Layer 8 of a small transformer language model trained on English Wikipedia (12 layers, counted from 0, width 96). Numbers have three digits each and are written without spaces.
In attention head 0, each number of a token's query is one row of weights dot the token's vector x. The head spreads its attention over the tokens so far by the softmax of query dot key.

Query weights of the head. A number n stands for (n - 500) times 0.0015.
q0: 459434607487535507497574405526453444443527537511560484442423431487467505449546475488489564478494472607536557451523591493522572519541514440474480485488571554516673433502576627482511445377558440426465514605546633574481342447489535504510565563439558507571505632417504598521468454512459485552
q1: 537587587444503552559511568462543460508487448658527464468529443569478501544463550553530434501367532560635545485520600567510567457489535531561477616544471502455549405558540492522437460490467415538507538517442677505581508493494449452648598548432430598361530540525507452530515459420529579516
q2: 479472355516541622343512559571638598667448458463450527573629481521452501521393506497492551594501474377336464562454369524481433440437560568517548393488469461495352490537349538548624538607454454545469419421506429446541598614521516448474458507533499527570539371558503309424499508575486520423
q3: 538615445514392611404592609547723667604448412654328467558595496483413530563340559587526453452467534335399491564431365525403328475501560528433521524477500429445406321540380328502447437610386505510546316428447484368653543599438465488606625597490367546347498382578461416497488535351525576479
q4: 514594401556570557481560412412602390572462530439442555605542531440517615516451432492407625614561613377553410567577540458473453475536569545443541495394495479425340525538395466498639529424541588427482459529385553464393623546570604407665354382506379522602396464579488469476394557488500664399
q5: 559433535550536517532358612494377450412368472351596538519397486626460767486591456526453612713646300495488478387634670343629370504528538534530498413388539497599385684672445621734494513409580535497451457536441444540342502394599606616663639524654587495660525639502547481392446533449634449297
q6: 474398605621467450413581508521413388531354479416461677657464593505484523409630499618500623677539429408488451648644581303603398516524629528549637300532570590535272593605287497571468522434603439538324556349426424550458557534567661519576454597501532644414281524413694407421367657576614454426
q7: 540544714368411489385483537492614483286375423489572500614501520482417531585442325623478520337537547419547346587456448545655383417622512605664482496439477489497409691283654385402413384365428550383698451701295439476269561612466434603580479582511417372382438499577448523527555544514414584543
q8: 494520626700682506649449495543268410305556498555654517400253336601704413306532530381591693657370412680731633434635499506494574693506691311467501702506508614463611488618436501628327625401831594532358621592563549645810403191534732538688428497408777472654410668462320458517351518451531527326
q9: 584492308336305356623421413541452433502712553598675312375512518419456392605358513449489401584616528511311556514474296477339678569538373567269368603480562397403575546422754405501430545671271465655744398427514599327701590537405293401390399484721589529593467677706447639675616503663514586602
q10: 375454401316410427344441494544847565588454535495471314617849500332264551633450420435585465360616625456319347533214397544595533253489382772508494362392612363464454360380511457164593373462146480606597340443405309395230602710400442487577659593630354463250605295677580470515712492434405586628
q11: 543605471558504475507447460241499603431541617585454337273448548482735257622341475483463503377479545507470513481555316776365622552663415556535435880519593423375663467530584249410375491618380476623576478606551520404705657537528358471514496424404494600545598500512548522487520383544489537691
q12: 416327588634424402409672627664364491506749410351595729678506460401636679366494506580338489715454493594699472333594696357521351523574369486569425285548477529368658488514571544549481551468584440673469545515548599545537557439604694555501506503333533367519552641320394329392424414571508509398
q13: 362565384385589329496452445503659508639554515534337345491734552380409614533374480508564494273563581467446461650376541585521588411538490609494586417411543452522587394400481581258581463367405409513555349534404333498313650539299579383554627614505409427403515542653519606594721393259404524589
q14: 478464800627474382520623649458419478493462377305573524454378471567637469440696499603620387641557407598712513476536550521534386700509532536495515317653541661528547760629486446564419650634552428472386545659439385558572323425525484645391370550465539474715386545401388426396400569554517378416
q15: 718479398545438580445153480439243565394485551422527476534527552612448431570366508417298714540269464534257445330562376508402655432562448504421638501426509391337378427471547437414289643538565618531468532359542473427491501495501511619457538446368696606552488405495418638502472577422331398659
q16: 391434636577386465624357593500411604421522416393726397398364583691521472518560470567502492547630519731553337338592488658516591545588464405364523564511509579425513663581551622580378481608497491437479464704516505516626417426687507563437371541437522586696469595524413533487495561653460520441
q17: 341613452612319452453445484505405585684542571345652397492411524582466449341590600454703626583530509673579574681466556370548567539430519449338449587577532578484482775648500546483587472510548376444482566483445468568552410416515566292295237510499513522596410450515489438450541380357359547284
q18: 456483568476665745614643483490359441350505459546441502552485292457404366540518481462259401223508504550586490281459392496463325606398717247626605483517560577538499355424402447636557482523613436309359588493526521607586429514447603439567563552419537398471430565469629595546600467595516481377
q19: 469348400473544573249705539478335603550685558504468545669664577429294674461506460624497397620620339240552541542504443389557475495514328646552479480401715282525471422457543673481606578465475569614664385454446562397396549513615304722547633393382418458557464416540620401492506504676529425573
q20: 429419401431523445398532541474546576647516561523490535638679589523388602447516630420700436548465545392364473756336531422568392417469346685458448477547516339432521451450515598323631402508386310566482424465530465392411576554505384429400470428546420494327558372568460335411547456498517526416
q21: 545534518572412511446503525462413426416371549483627622461331481626628483547674456454543300610620400561518540392609507430462547648490465429529410657621484507504513633440640553541409494629698439455538520454500622584592284432570365643393443386442649424595457589286496635416336443693544403361
q22: 512543610670303464590504642438379474516555552474647607537272506630723455473661538455617534667617357514598663511583464468390539716478525473540472420595563615569597648601482450670405562666701555444468516390519557590668462240520539564493350569574571436603410644317491545464337460452556358393
q23: 476594569591492511611400371688501501680678530520593418563443534365381488373467436561428686492563461664423548553484605331444684478413613484361490507557426540484462465503367439437427556436387476626485567503547325490499528486441651362466445442502563325406546575617346458670524477144302499469
q24: 482395581658501419463494460442421472382532479395518521470458513439538499447656448479406557444528449588449539546466541469515522500468444533556517459496436448379467662432558663448507548332513546556513576610585436513426380493535544458447409430518528430526429505431498569409511512547418479605
q25: 488381591525575331496449326383327319286548489333636563419419537459573515458664600425444596457489453544576497554499598402513627474515456510490507476549421552435535611471615677400553537316476531476535650592555543565364322403444552574475364503449600422571395617386510608444477577529477479633
q26: 552553485474415588476473586514670616572460402659407423509559464558471519532327516574546430495375546423538487425484408576331415507487593486513475606500519459428481337575440306528461465689436470561552434392416489420666652510498468476577604541478435582400511394588510436545506462343504562457
q27: 577625616577443515570455548391357475238499486584567370354332367520551363496479602498546454310484568628648530387515589442485571510553550400583471701458594456488633451522603414411323446345500547489584566599535546537585423379531394591598531535476481478394548543404420580537576467355529500587
q28: 645624482522522587210487652442604590416401390568493393586461366481592296587324515615562594408569469344487380610458423455539436237543584667466489613314559421417430469546301410337546393308427471494601483522413371406618689649433434630658518681594372525381426346619538344402604587532541496467
q29: 731505502474517358389559421536558453482397385544542583376509635428605651428596559501652559519459484487684540496529568236442442464397412588465649277384497446473178528473458577434608448288534608421481515524377442506241425565559578478427593375534253297306392454458515603430492525480382483546
q30: 681536439487379588279492468530710427591374500591583481603438459545459414513397418525402549513655503301459477552605538407532420382584506559533516638457561429402402464424446342551616400371313491421631476421402466402442580632593453534585484512540426561479430402610543443442463407520545549560
q31: 745513298396474539528425387536411563475507604573593391408526487471544298498467489431302452515466597566468565498514368587285728577544434447516256645513510330453611442310718328595572605514431517631669603474486523317610518375493288397349450360556544564664538555568520677547578442668377428713
q32: 404379507396425319342555477689544354648381322480451521715484573582515631449587473671500372675435567429519462578542575301581461392435453792418690179561355562689145698501253645545515502406558597381316496442261385565426370596565640436332446574608442402350315444507531504409400481543553534403
q33: 520502337404574463550427563525420413576512519370418507571404395668518504433704456343493484621505400552409619435623665423498438585523542319583476672545342472757514639472439524626424483361781529450445657466545556627583344444442496454390479539381588630565509443396434469419424522547452393378
q34: 526464347462446418496469450493407461467657536551556360399443456427504532617250516425461411360567516430332537424426471510508542311529430477557317578331571405448667425430752485455505457563320367559771313506519546314521565601498268427418575449666492577396595708613496519628631377487402564619
q35: 462434556478607637676447443582285508518673548570607537507414322555530378305585570245590633674479265552471703509608415436461497586494545381382510488499480568630529485374508617756331586613647592580503622439606716601595383394465626544701431488541605405588496708318398493547502568557506490349
q36: 535596510598550382614458422403559419617542538491534593379500545433686433393531500580503708653391535553585584416500345566402564622416556571451528438466507540449356501670328423523501498471477426445361638460444378509642575534501718439465351642542535417497300475572373524489416488399658729572
q37: 518646488605391455682344476565244608342597745659592494257408417569694297843290361393513328440763580577630803201586496644415698684548383292695239918503686409251758500471975496496314391649580336399747571589610707580666305329590150323328574490376602463665722803446396696539608324631422413502
q38: 368497398533348425396328353616607624693316473495464495585572616487292464488415479466593544524556569446477535652499359594541648515510471474274744511556509591379407439482488531418552377632355417432519577453535399417348511671551704339296393598421367546488495352529690538428680487393423550584
q39: 421608373512706610690608504358372349431408485552493433427342370544593441472549521527384441510302507562548475418737615585456487478500591245658386685556413541576668524680433387689506536488600465320408427654557622633662469287494420521514613288381602639660542493612387531551422513351549463424
q40: 388730347456563495629412284612658395675406492560518561365659389341387527641394461443496652522624607725492525516414577568774558413599509603562467415585414556490541396474496587351713556489432404632565611603580320464439502692379594334364334545441595363415381411577397475334568493382377719354
q41: 640404447500592528616359338503386578566587560521510519580648608330444592421481611373452709514390351621259560480414505402348566528576442537293578497540645380472590232424496693312481487415445636976484519336513468404430474478395521383599683343407734516567703505503664649540467663533553477672
q42: 508634389641540383678440472501470377484565451435471579570458494589660541540474467447518743495619550591525646654670521514290594564590576548362417453855401635572351701587545521446473595565702533561431486398483477568651507291374533348407339455544752502582501650686428510586410581261447373448
q43: 404405740415342409391457485488468646470408401291559465494481588568543397486514493567657455594636492461534428557451469696592448505601443713459656282313516596374485563410611461477518472721358431373486389537519493494485492514460568545496364701498481582522533539357432386487561504599428525577
q44: 404481499452566581349536524358443379566393466478519423510531425559662418507567505523523437357440555522535321452646543509396445325510561475637435390429529708613504493661478326474678496432492375466473363550506593570537617275421458450445492381532625515699489614509349562600468596403472488535
q45: 467504543613557461597290251378587376554373651564563443144431477471669533510422575383598597703510683717415465437589536497554810477428496610425507626549452478376500403477499478395469583631470501607503526651711531513633437406475496490415392462501516296448602568437401509547476508403430544554
q46: 537618574492518476588498406469449337570443510529494452540515428487563637503489422440512698544570401538387621377615493523603583556455732508629621681295485545446514317554488479409422652541544516444556512601567500616586469480476498503327681410304649528459617594418606700541520455523512465351
q47: 497433426520705511321665448549489426582546442614395508595572321337480674593369512356477604555475543539426460485473571336492394431366457626468484543460492378490487468570404569428712500288603464418478429369475376475412502582417614441551599529352408421448470622561429540536445494442488455502
q48: 518514309546473688509614497479379577451513665664504631466432418637507475498514455462388376463591402393468572540539471534470586608519476308455415593747634571660642466305510411664502490610680472414503457348652657579555402323555363536511510401450649488652586543452552527469419481571465393446
q49: 497541554489494458595474436423366550565481510349623431467509388491414381401455509522529564487498387437563508531409476634534688573575491575251560457478549459398623383483443515539443468539403527622541483399501485494457440441281693517611611584483441443478629512584344396547546369508463581574
q50: 375557576595617442633468621450417626394577440515539435432427600451570556553473400542563481513429432653642309356541459572422409758506355577465451453593588677469426578618547584443499491615482489483389519641400663544656457343512470493657393576420495428665461692659472603567488464436594435358
q51: 404622426647288534279518477415464667809414591593585460532506585467434404395381431318634547609619467420451569587524337540606721724498500406489555611538560502557567527462488428509653360624564339461535548323566505570589367633576589506397404540386519480445494377344723523368529422585485539523
q52: 512587414486583448559448534501631451467560559547324533503516533358381484726571430637545512482484579480438371546445364576323463389539458465661363524573406300493223659637614471289485344487423417541474443771437365405482578775486320460451551499570318534395503521776346506667449507455439550572
q53: 440618481504434371429443268495603356682514448362449440375574485343446589475454373471541718654512461640459618753423460491652668455547531677268549479491383410466493393622578504394586482445414657645616451412468507351285468577315626433490405438459477533441749391425548435524488577398498601579
q54: 512442536369341575707461365520650612316360529526397503512345520674439447416585641593364559383664669450621515395455497405490435365301514619555653420313392408398358507471363488463250553549323400409650488742503376568418546620560521473627505337814443496380267512489494442467536651405365518506
q55: 598468755474367627460385602603597455326367495421527408432481536476664493644446627490690564545433469528534514356394413569677539537583484591461665645386617503486483373501586516524272368561501522474445574600538474520534451516512492546512547692466503531527545540310548545437570373544378556462
q56: 502508394461589573590532722612640564366616451496459495605431595570565584556451428543525383358386498459561462478559494539545366516736437479687398459557476397673460528561404545497557557455573409365497479431463390532580656426696474410542618587514536475482450578587464510648519544546520402443
q57: 398608466609417523533591548442540521452444644634471438410484481582624619615484397423497425545706484595487476389557529563552617771442422487549429508691403514495455638433673490615455487736577509479466446611590595589586393447634366545544489422478472323496499731487424680540311389498426503402
q58: 560574392578551609501423512392499573407273615578544400240515549496499427803351458555513464458480579508525407463417445655638728445624415549449611738448621368474442527435496625394407364498502409376593508609625510334610419578571346561368402537354512592613543473611489503401522450466388683483
q59: 511318512448420526509510664497473589390558360477470535786322576611403495429534553575404334475515466299587436412554527385419369494547534400572588370606614576550411536353496550691439540454527546405516490421411584507477519345618493621617686393582433532560366373468653437400496581609588369456
q60: 352427508407332373573638440553676464407324478560385456392397473755501408432485460568495473408595584545601433461415485577557299546359594427388566500469353593412306519423446522449380495527391349226498425613572417644510469546564467479421487491560454386439381625476491544491553510401508524486
q61: 555497594536546575532521473422415466397498402488465544537409442668684532424510442419446813471522370753472583304629424503445523763456551326576740583518533611562417461634355473581370611454731517467371550426506555670638384453431646394557409504458519522594428593260498694602445607447426391433
q62: 335668581579390462502606436500548340719618439467589571476539453529507550355461442412575635497562481498549572611567600510454690560514600491439481516633434650494665513564517487612529525637411390480550347407585511568591490417345653498553535506517444472472679599556406415463417454398502542411
q63: 447550490433409546452630573344538529468414515490494514613474553552377558501552426438524517501534524433425580665449454526562433386480534604576434512450553488492575591529475530413496406418257353449525427617360425508479649677527311580383512417625451685461452322479452361337451518684516529392

Each question shows a short text with each token's key, already scaled and adjusted for position as the last token sees it. A number n stands for (n - 500) times 0.0019.

Then comes the last token's vector x. A number n stands for (n - 500) times 0.0091.

0 "C": 474457549592524417494448583475545412466280524499534480441459491516502473531458505444498562538563535583379573512348473539469467488513581529480435418551507413555490488572481468544483438447462506
1 "é": 501468554615522382461472543470591433423359478489503421480473503488482426541470515499508516514595521581391471554362463546509493451503560523539486428512484449550498525569512453603485450469429567
2 "s": 460488547568483375527455526501580444499323529483509482494527479482456476544498576529488483486538550520442560525444556517475521513498511450429496422560503385549580474581404461511454417519516478
3 "ar": 451491488594472428518482487472622459424333513497484443462504595483457459486481550511487454444565552573390455595390467489522491540472573537471463443522449423531546587528431513505479499476484563
4 " Award": 489496531592539433511535476478519374438231526506524488478425508504549468393469551518529501542524600558362536637384509531579543563490538493555509436522518464475536535520512442511496468516522569
x: 604534562547577470418457549581503508441448469483454577550541543469565527576546516486533559488542422436507389545523569470448444458514559459501569513521465482533459414522485487592448627440500485484156557533486467511579493467490481539584466346532521488548441517476463552469304404529531527496
Which two tokens does the last token look at most, in order? 0 "C", 4 " Award"

0 " mark": 552493556529510424553476542441443353441171553424531557543415538510511501611517438372535593505493632570344578557381547599528487501476543454542491541566479511457460488490512509482499556517536534
1 "s": 487474584549552436595454590417367344491150574479575586544422527527551519600533454395509523472489622547324582587402535487517492521509520441507462492559518448511420537545492466489522531521512516
2 " her": 427423602587522460577437548479448402431239540430492435534515518493551446580492482439544506490477656567354512637377452503486440498500517442520509445507509470495509531530507487476518506520502544
3 " second": 368395621629516501615397458500492407429208518410481476517518591491491416501475468392546453435437632572383484611370508482547396464546516476491516477498536512522498559470478465501536524474512629
4 " collabor": 431444546611580449609433521436406347489225499440511516590473555473487513317428581453508457499479656552345447608340534566532419526488497427519535465491423560496487574459497451482542523531501549
x: 551528539514552451447519463468459420513486560451310519416606533554542492516562542571462509459487539471492465484561518584458483363565491471497485488553442572557468475458419469481379591454458476474163553496489485420489481510569531504440523451438439461486485493490550454501320527439540444557
Which token does the last token look at most? 4 " collabor"

0 "\n": 542510480472627562657508665327430350509162637471525508493457496566623464506524460443455546538465624537249563670342463569486441565498552455515488459508561454532499379549508522446465448559521502
1 "|---|---|---|---|": 499469590590639533667453609372353325504091556417496534497433549535589498583518427401553556482442641622300578622364472489568473593456527404469468509458604426610438472448579506482488492429465571
2 "\n": 481480514540519542679551614322439391525050600456546552436490548610598481506522500489565534548407611520290536609315470571450440551490505488516458461476533511548514385480489558436508466501534585
3 "|": 438451547586568483680488648359391378514134654470541547509434540488598526466482507479569540498425711478238544690328494568450540584479491401499507430526624432492482422492552466391515482585537541
4 " 1986": 457462576610466475707398497477387378463128575386476513608483594460451588502441565418558506458386772525369528674407486527518499475391400448507609428517535547622498474424477455406480503544559597
x: 496629579525507421376547456524513429424416499376523473454589516475528452489539570500518579527457458552531456524418445634500447400575476633544497535501535585444490400560423396457491478441410497531272565617513449433440556484419576517550477568464504431515497391456527613417319536530565551538
Which token does the last token look at most, and with what share of its attention? 3 "|", with about 50%

0 "|": 552518498483590499657488678338407357501169635491491510515433543510590524519550475428478528488432672505237526677323465564456535565498509428501520418545551432475512431531492452373489472589530520
1 " Boy": 550496540527531468603432571503456375342227470358489517552447516436486562534558455432532445440478660641397482612352466543523446461415484422532533437526488498534553492490514447457450476480522593
2 "s": 507453529509545455617467590470425434407225540440487523562423447491493547601555503430495414452467627563384557647433549547509483551415462461458455408536477408571535564528410439399445514546575473
3 " and": 439420546556491452595415589528409424535178510435437491494472546523533550525468544452511429524444648588381556615381463469473518514455446502500528439587451518484622437540440434374437431469594469
4 " Girl": 477505553587469517598403542553481436386255465433496588453424544433488531427442541525556432481475639620423472646384542484588443517434491497491564392534488516503594525487474450511425484464519571
x: 504550585576470546475450464458560570565553388467522414513588504444563462472527565519556602561444485461547479435562567484451500449544599573481538472492536577431396382523465417559558509539498467479194533466565458433473521637602545439528481547531510454433445488460436488461336445448535457469
Which token does the last token look at most? 0 "|"

0 "or": 580476575572553395538461526507552433434261523462531521444452569482476488551519445453519474492569549559410540609409512494622462560494555504469453428531489445576520505550503479553422474401524550
1 "ons": 482439612577539427530430524497509414411240544507553526465439515486516491626493465419546478499537558566389596624442595463638474563513549482469452440572508432563507527575481460572429489460530468
2 " (": 466502530575548501571507632387543372501302592498490503496397519538577435496459523466479536540519636560279511656338505517527463591498535523481544411458480472457512452572445492473467460603504512
3 "199": 497536563600481511582404466518520398523262534396482501496503586463466551479447549456572456513472632547429479588406490458661579505435459555525629447495518576509537429446497485534441447492577569
4 "8": 476482575604535484627460420572547388483198606471523514520455541492494553452418476480536472466492718526403502724453545482617501522418391612521607402455545533589517545423430569501454497561583576
x: 552569589496498418399518582498491471638444467437591468472516439529549387503573565550538531548464390601480540541499506503487520461518502654449515519532532542493525458565571390531421513421556555521199610480513475448505547488468509602495452543539516434492444438486507492443295591563515571530
Which token does the last token look at most, and with what share of its attention? 2 " (", with about 90%

0 " take": 594486527472579481645455547401382296486134536449484474544485516533564473581567397360489534488427653606333635597394466540574448546478554440521420574521509447453463507452520491490519552474504561
1 " on": 481404582550567415619427584380388345526187523471476488539505539502576439643522438385501509497451627554330582597392522499534504491505528410503473550563462485438477477496507434501532505509495525
2 " Rod": 447406641565552454572364483426449367402257413368399441534517577438474528512508459347564468484469663606393516554398479566591440491454505449623500508533463490549531456467536470540438515431508549
3 "g": 498444598555467535601398522451435396441315487423495420490517548444410519499497523403424488454454646647435539531387524531519480469456404460550506373520484391602587423541517522508450533465507465
4 "ers": 449480547549557456585456568430370368437199497451501467563444461427516506400454566491504454469481616612378580637441537511560499484448517399530479431533493408577550528504488432507426480513522476
x: 541422597538524479452606546514503588468455437478483529464487596589518449546545538574516460500499455477522477582592581410569475640485627451478541493469561496495495463485458506358499617481594441547227460510420486483510608502492537509504488420441604503495461365499512503390276437462472485514
Which token does the last token look at most? 0 " take"

0 "ace": 592451547551559370495495513495560393398321474461505529531446530433468484572556472424498506492562493537403522540437607468623498521486493495506453464534465485462499547554480448599485518493469519
1 " with": 504419580553593411610454556393454343490210542463506502555480528499566512625556442411514490507478643498309557627381532485546468495547537444508477509579504518445475444528512429466497485509529511
2 " her": 427409614582524441603418547493455405443236524446474442511539536473542458590493488434537483502465655562381524638386478477522438506505501439507501458540506453490556494531487480495481507486513545
3 " f": 416451531562538455553420495464521339413361501417465449610427551452462536509508533452517429497478641581382489508344505585502392505509482471485539481520471429460506516525541483481509533557498494
4 "ier": 482504516554498488618315575459435414403270495408548528512511567459448548425488568560483456474491641618407500510370481529528448427445581422535417530576520439508488566531554520547506553419465603
x: 523521456536514533557528409458544541470535494527423413491515599451536576497587528497581496423559372493522464494563492384412428516481495548413613585603504525390467524495417419583486502465516490437230518500517416442534564540517498513396538605336529532429476452511526411460541641465459488493
Which two tokens does the last token look at most, in order? 1 " with", 3 " f"

0 "ite": 580492508545577396545467562457524386458246529468487553465454546499554490537542462420481518515534554514354543620405550508556460550516539483474471454565477485504525502550458477502464497474536527
1 " Son": 515483515536534446510461494498583446377291480457463559431473550470533484578526482443542443500545528535399469581403551538550459581462491487524502452523418528507561483540454473511457478482518528
2 " |": 432410546562596530626510599345423362511129637506516522416447522596653494557500457375484542519436616535244544692342439566467481611494540500467487432463529456526469474494467531418470457525533537
3 " Le": 482520556563450503566431500430567440411333501484414479442480492501507505509506502470527526496483624615360483553405433561471537543411546389529509466469440505532550454502511469471451428478481581
4 " F": 499421489467483501503472473507586376360405494393407477478450512490473563505516438488531405519483598623404464496383428622514407546467511528549514437514409432464573511489496491436423467485546505
x: 602493466577559451549516638358504595735442524489584452438572593506633510455495542589455576529490525525458396505551451633471510523485502488445533503474544458449455427636272521502486451483434509528432584518499422447635531615569435503575486408564503528475501489571537472457412399405526545506
Which two tokens does the last token look at most, in order? 2 " |", 1 " Son"

0 " she": 564497551497552521629469601430345325468158532409468492581442493524554510528532413400441578498460753594314559660392500571475430540424461360568518471468474470496515464513525532404453525569529531
1 " can": 541475621554522447636422591426369284472150513415444418572401500539520496600553422312472501497451738690330628557401535503527375531502520360453395513530418419548516513534474472376482555475516461
2 " del": 425409637554486469547387465450527435433288492445440436486472571451458460562488498339517448478460584630394549490402481548537505507473533410507455551533444450499546439527499450523439475396490553
3 "iver": 371450573573562443650416539465341377523122556409480477462551607470513511468486522467554422534419692576387575567407497493596461512456545472523474548562488396436536546431483483494524554399556622
4 ".\"": 464482605593592520638443614348404357469189602438515545501423536526586495448470541428604530578439711563255565702362497570519416582466534467480513461509555438543463399535545482473454475518530503
x: 523563564535562445493454541482559552499499458425524466502515563405543512564534471542549454485521481476552390473518525553487470496539486470540355426534538517463461534558604514470544469476520528487106522536470488459510586478488402521501544495503444460531529533567494521516289497421520523505
Which token does the last token look at most? 4 ".\""

0 " |": 578500496471561535649465615333374341520072633491529500429495541589624498528588437388465534478411600557240553658309384576431502571486544477471484447482559431546449458481496536432487465485515537
1 " Mal": 518467562528487467497475463467579405370294408501452389437520529470446560517481535483559443488508529650385443508347404535482541525473494454546410458512426449553484552523508449475437496410465519
2 " de": 442460607540513400562419505466581437455309458547378336469472484472445495589507510412473445514497583580405479547409485574516501544398507468491461464472351454493628528501428414476435416419509552
3 " p": 500517537524508497523408435494554403411300525483422314513447487438428453543455557438450442477469605637406500490367419554484506501432592547430493486501478308461533581498404461477442482437522494
4 "ier": 479523499549503468552389490509540456385270497494549486444525540467507562430487529555520463477503555612440430499392459480531509447454623498521437503584535405499498743506476505541521511444492612
x: 541445555581502577650512474508569572477488502502441500511478567396536602458535472519480577454476436491523541460550536340384424585504528604435663596595508522399414481494425448541425549432493522469297557481640410448476519558495560535493515535341512488528504448490555425556412610494484486460
Which token does the last token look at most? 0 " |"

0 "h": 513510493556494413483491542522586475463359454499488527397517517522498479507503556527465459541583507546395514533382522526487432592488467534498409438516416427492588500616443484524476478493492522
1 " take": 479435576527573476636447551405379298498138529444473459543485496529570458628530423361500523496422659621336642610396449553571441548471558446512427562516502434437480510455514478477519549480506558
2 " on": 365411601585560416616426575383393346525196520471473487541507538500576438559451482405515497506443630551333579593397524496540513495501530412503478556562461487431480477489504434499537502513493528
3 " Rod": 472423632606522462566371469438485384388271426374403446519517575434478534463455522384576456484459670596394502560405487573581445512451493461617500496543462486537554457463510483522433507450521547
4 "g": 503470584589489534624388533451396403450285482425493439468500541453438523495456566428400495461434669665431537551396530544522466501429412456564509374510473387592603440539506529491441534470518474
x: 469570475545441454471567438454539644632411393423413463448490512594502352599517580624441522500465510461553391533505483485544426543603498492435465505633596526500480499450415433333568579488372632507350538519447560553632578508577433482460526524515498514491433422388550565513442602488578481529
Which token does the last token look at most? 2 " on"

0 " –": 612470515492539493591432481412522385493215560512510500459521538488555479554595411374496525475483568548334515612390521491530543510532539484499523505542522536496495465473482445553482413481534534
1 " Pal": 485404574557477468480415410523638460396351444492470407459526603415387529568540502421529458482534498586473425492388518453620560493514444468566493485489449481551574493492516476586406499364475584
2 "me": 435499536565471451506533430584588445392283433550502462426394458496480534526492494496489435496565544631442534517476564471599574565436481515562415460515426496464657551533449497529431465449506512
3 " d": 456465509467545487482450433530598504347440489484448429511443492456428504530478508465483405533525535599420414469410536550576456581482524581513445450498398457450624589521433464536458478472504500
4 "'": 537513459539444435509437587493556454487387469524498508415488520503475476439493589552488446550513542663434473481408537533565457547495531459498393433547417446472645522549468390535467413426446573
x: 571370466589588547553451368445551454556530462511488489388486562511517634524576494557488497469484553479540427491485598566419520499572505345450460599454495486437479520579423470517502587470523464458253574584540531406572474523569551480519532578529502527613495373534502493574572585472574562696
Which two tokens does the last token look at most, in order? 3 " d", 0 " –"

0 "s": 581482555552553415537436587477477421436235554499537518514462519495533512528518497428501511493543544514379546607398502489534479553470502470499450431554502431521506564585468456535461513521518503
1 "ar": 528474530559490437522424536483553453401296510495487488460476603503489491535514498440516470450547563571375470604373429534505469539461562524508457462546458456544503542550467523504454535459497565
2 " Awards": 398461585570570425550497557437454340425232515520532480552402481481521544565506520447570518499514600534323544624380509559563555599463494463553462433542526463512478546527548422472509471564511523
3 " for": 362416577599533450613465563407421355473177552450513489587505566507527507425465511468565487497465675502303497617373529511476558506456449390549559501535488533503439450484565433431561460572519529
4 " Best": 413412571596487496557454476478520398360215487443493433559501530409473503406427511414597453474448592523374499573383491518518587480444445442560535453533526503542526479503511374476539445536504584
x: 611634586592561521433566558476482538480502471497464533508494507481626508486511545397453519534442448483536512513584500507462450386425573524551526559499491576468451467512413442391466496497411544509230531513471485476580507557454514487500492426623439523467445430533497541417280402508533590594
Which token does the last token look at most? 3 " for"

0 " plan": 567469586558529407562478551458438399404159528453527496464423507512513474569519448362488564477505623552359563563364490576485469560469581459519416476496480424531480559514472509497488537474497579
1 "ets": 512468563573559419584445581442399364444157558489565568489400497510526548588528467415494486461502624563322576588386507521509474521530550458504413468570515433513451576549461487485476537517525527
2 " rev": 455468558556532426502434458441528445421316485438506439508493496497466438481469496418596483543493554524379511494354492602492440520486549494480451499533510488505486413530510487532539492452521462
3 "ol": 533550448508473440489563497480547435404292519413556487465457502549495475431521509539517524524519625521404542524384388626426494506451582474589448455488503451496442510543544509493522515499509568
4 "ve": 520519577570536438586441536484357363465152563376517551537456500514521493425445548507523450514459672577336625561408467559520461476500560493545473499580500452447503492536500509462513559486537524
x: 560532456656556497471471595470531559428353509487563474474481538529419486495628540520520559457540453445504454531503443556449459506462482529431607517551523502545472426449552544534484498485569416473204511523394474475556492542514499486497501411479475481470450478557491500541253546528461524550
Which token does the last token look at most, and with what share of its attention? 1 "ets", with about 40%

0 " p": 510438585516526416462438453493598391397372491541462304510475477447462473481454509418445550531543539587433553465364463546506571462497548526487447536524496368469510533528481450541462465472467531
1 "le": 446474536573506400509467474516568428462311492505512494466446530541480561542450560486503569573534560560444544449410506522554636500454526492532440543529477498450543520537511524515455473469494582
2 "ase": 462466550592553372564456539467449379427162549436535544530453573463495506549513467449562441515487613538349552547370522501544467464515528460511442514664513437485513529528494446523511580450544522
3 " as": 402461596620565457620424547389400372567169539512487513554456517529557502440415517440538475516454663557285561611390502492530560520437507424502497589566495531419434433506505456479526473517537489
4 " she": 500506591630552468603499485438419325460171510388459515553480493537551507411456575485539598554463739589312544644416537535507455540400444364552524503451471530506500415464532550432460499538526531
x: 397539549515542440487502532494462534592421436426495496517529518531448492476478494530434523500512390313452368524486529587467524407486560464545516450520462494526461446521456417483471564585592475472150468450527453407493618613508437481549467544461506517572558467526460506488350598477551499518
Which token does the last token look at most? 3 " as"

0 " Car": 497452543551540430448584423523672409347378420505447344438464484518463440537517520437556519555580463619438553509402449559577523531477541550516384520480481423520519491511485518554446429420455563
1 "ter": 523476525548580424550513482507524419447293471534467535444467507477530555593537478477465470535542545574410496600469626488630536541487504475557469467561459479463606576516437455558418449497511555
2 ".": 442444617582638476623443608375388365500167588452517529504420537543567476565485471382508503547471661563286572695384532533586423568478513502466501468500510468530476463520505489521437488489531532
3 "’": 441519573609547420576427609491489425452266533438495476464486580511530432483473536518578510539499661576371522643399546481525401544483501459420507422510520431552520472529517472537497483428470554
4 " You": 464494574636545472605441585446392321416229510443510515579420471476495515396452580507525505513456692651362564610422536473587500506426363357505473448500481464534545510508548466491474483540463540
x: 488597576513511474498504526451504609566460403489494493505552518545440558459444592548577574478459438411435469518650565519489510461461534553529455481510544477442420430547454475496527630549574460471171522472524485489527552568558413475469438620536556597450443384508490483364425431521562430562
Which token does the last token look at most? 2 "."

0 ":": 589515492477562520646448559380480390500181648495530536475482551508576546508584440424460482486456631518273500644345483508483551550505519465499524454558546471501515453529482455440470444528559541
1 " More": 453396582586540491590379480531500355467154477400453453438497503461485532535521471387551505503475584596412556582394447511641502511423528463552471435517561478513538461432515444485430444329484579
2 " Pal": 448394548530479506531402495491545460390330447509474448499479564416399568524486513454543407463504534602439411502366485520580524515466419475580478436492441447561571495517501453532410534410478529
3 "ind": 438464531526520451540446492528461385429297404407457511490445567463432603477481531522567426548524563583450479457430560558639472529459503451558467449535443458504557545491478456475444527411514535
4 "rom": 528477507535495472537390556493455511449243453449525559439479578406445558432396555538459424472503525578429503533400571535528484498453471482569452397576416489540623497550428437538430532397495564
x: 562461511612477592439615489508519461460561423512497449417372597489504514583464508453484566517545432474524462522470540373500475407547466533425585482519525581432545503380366545531483557482470444521277562593461478578470600524615643474485468477479484464547486423594503499454342648426546427588
Which token does the last token look at most? 0 ":"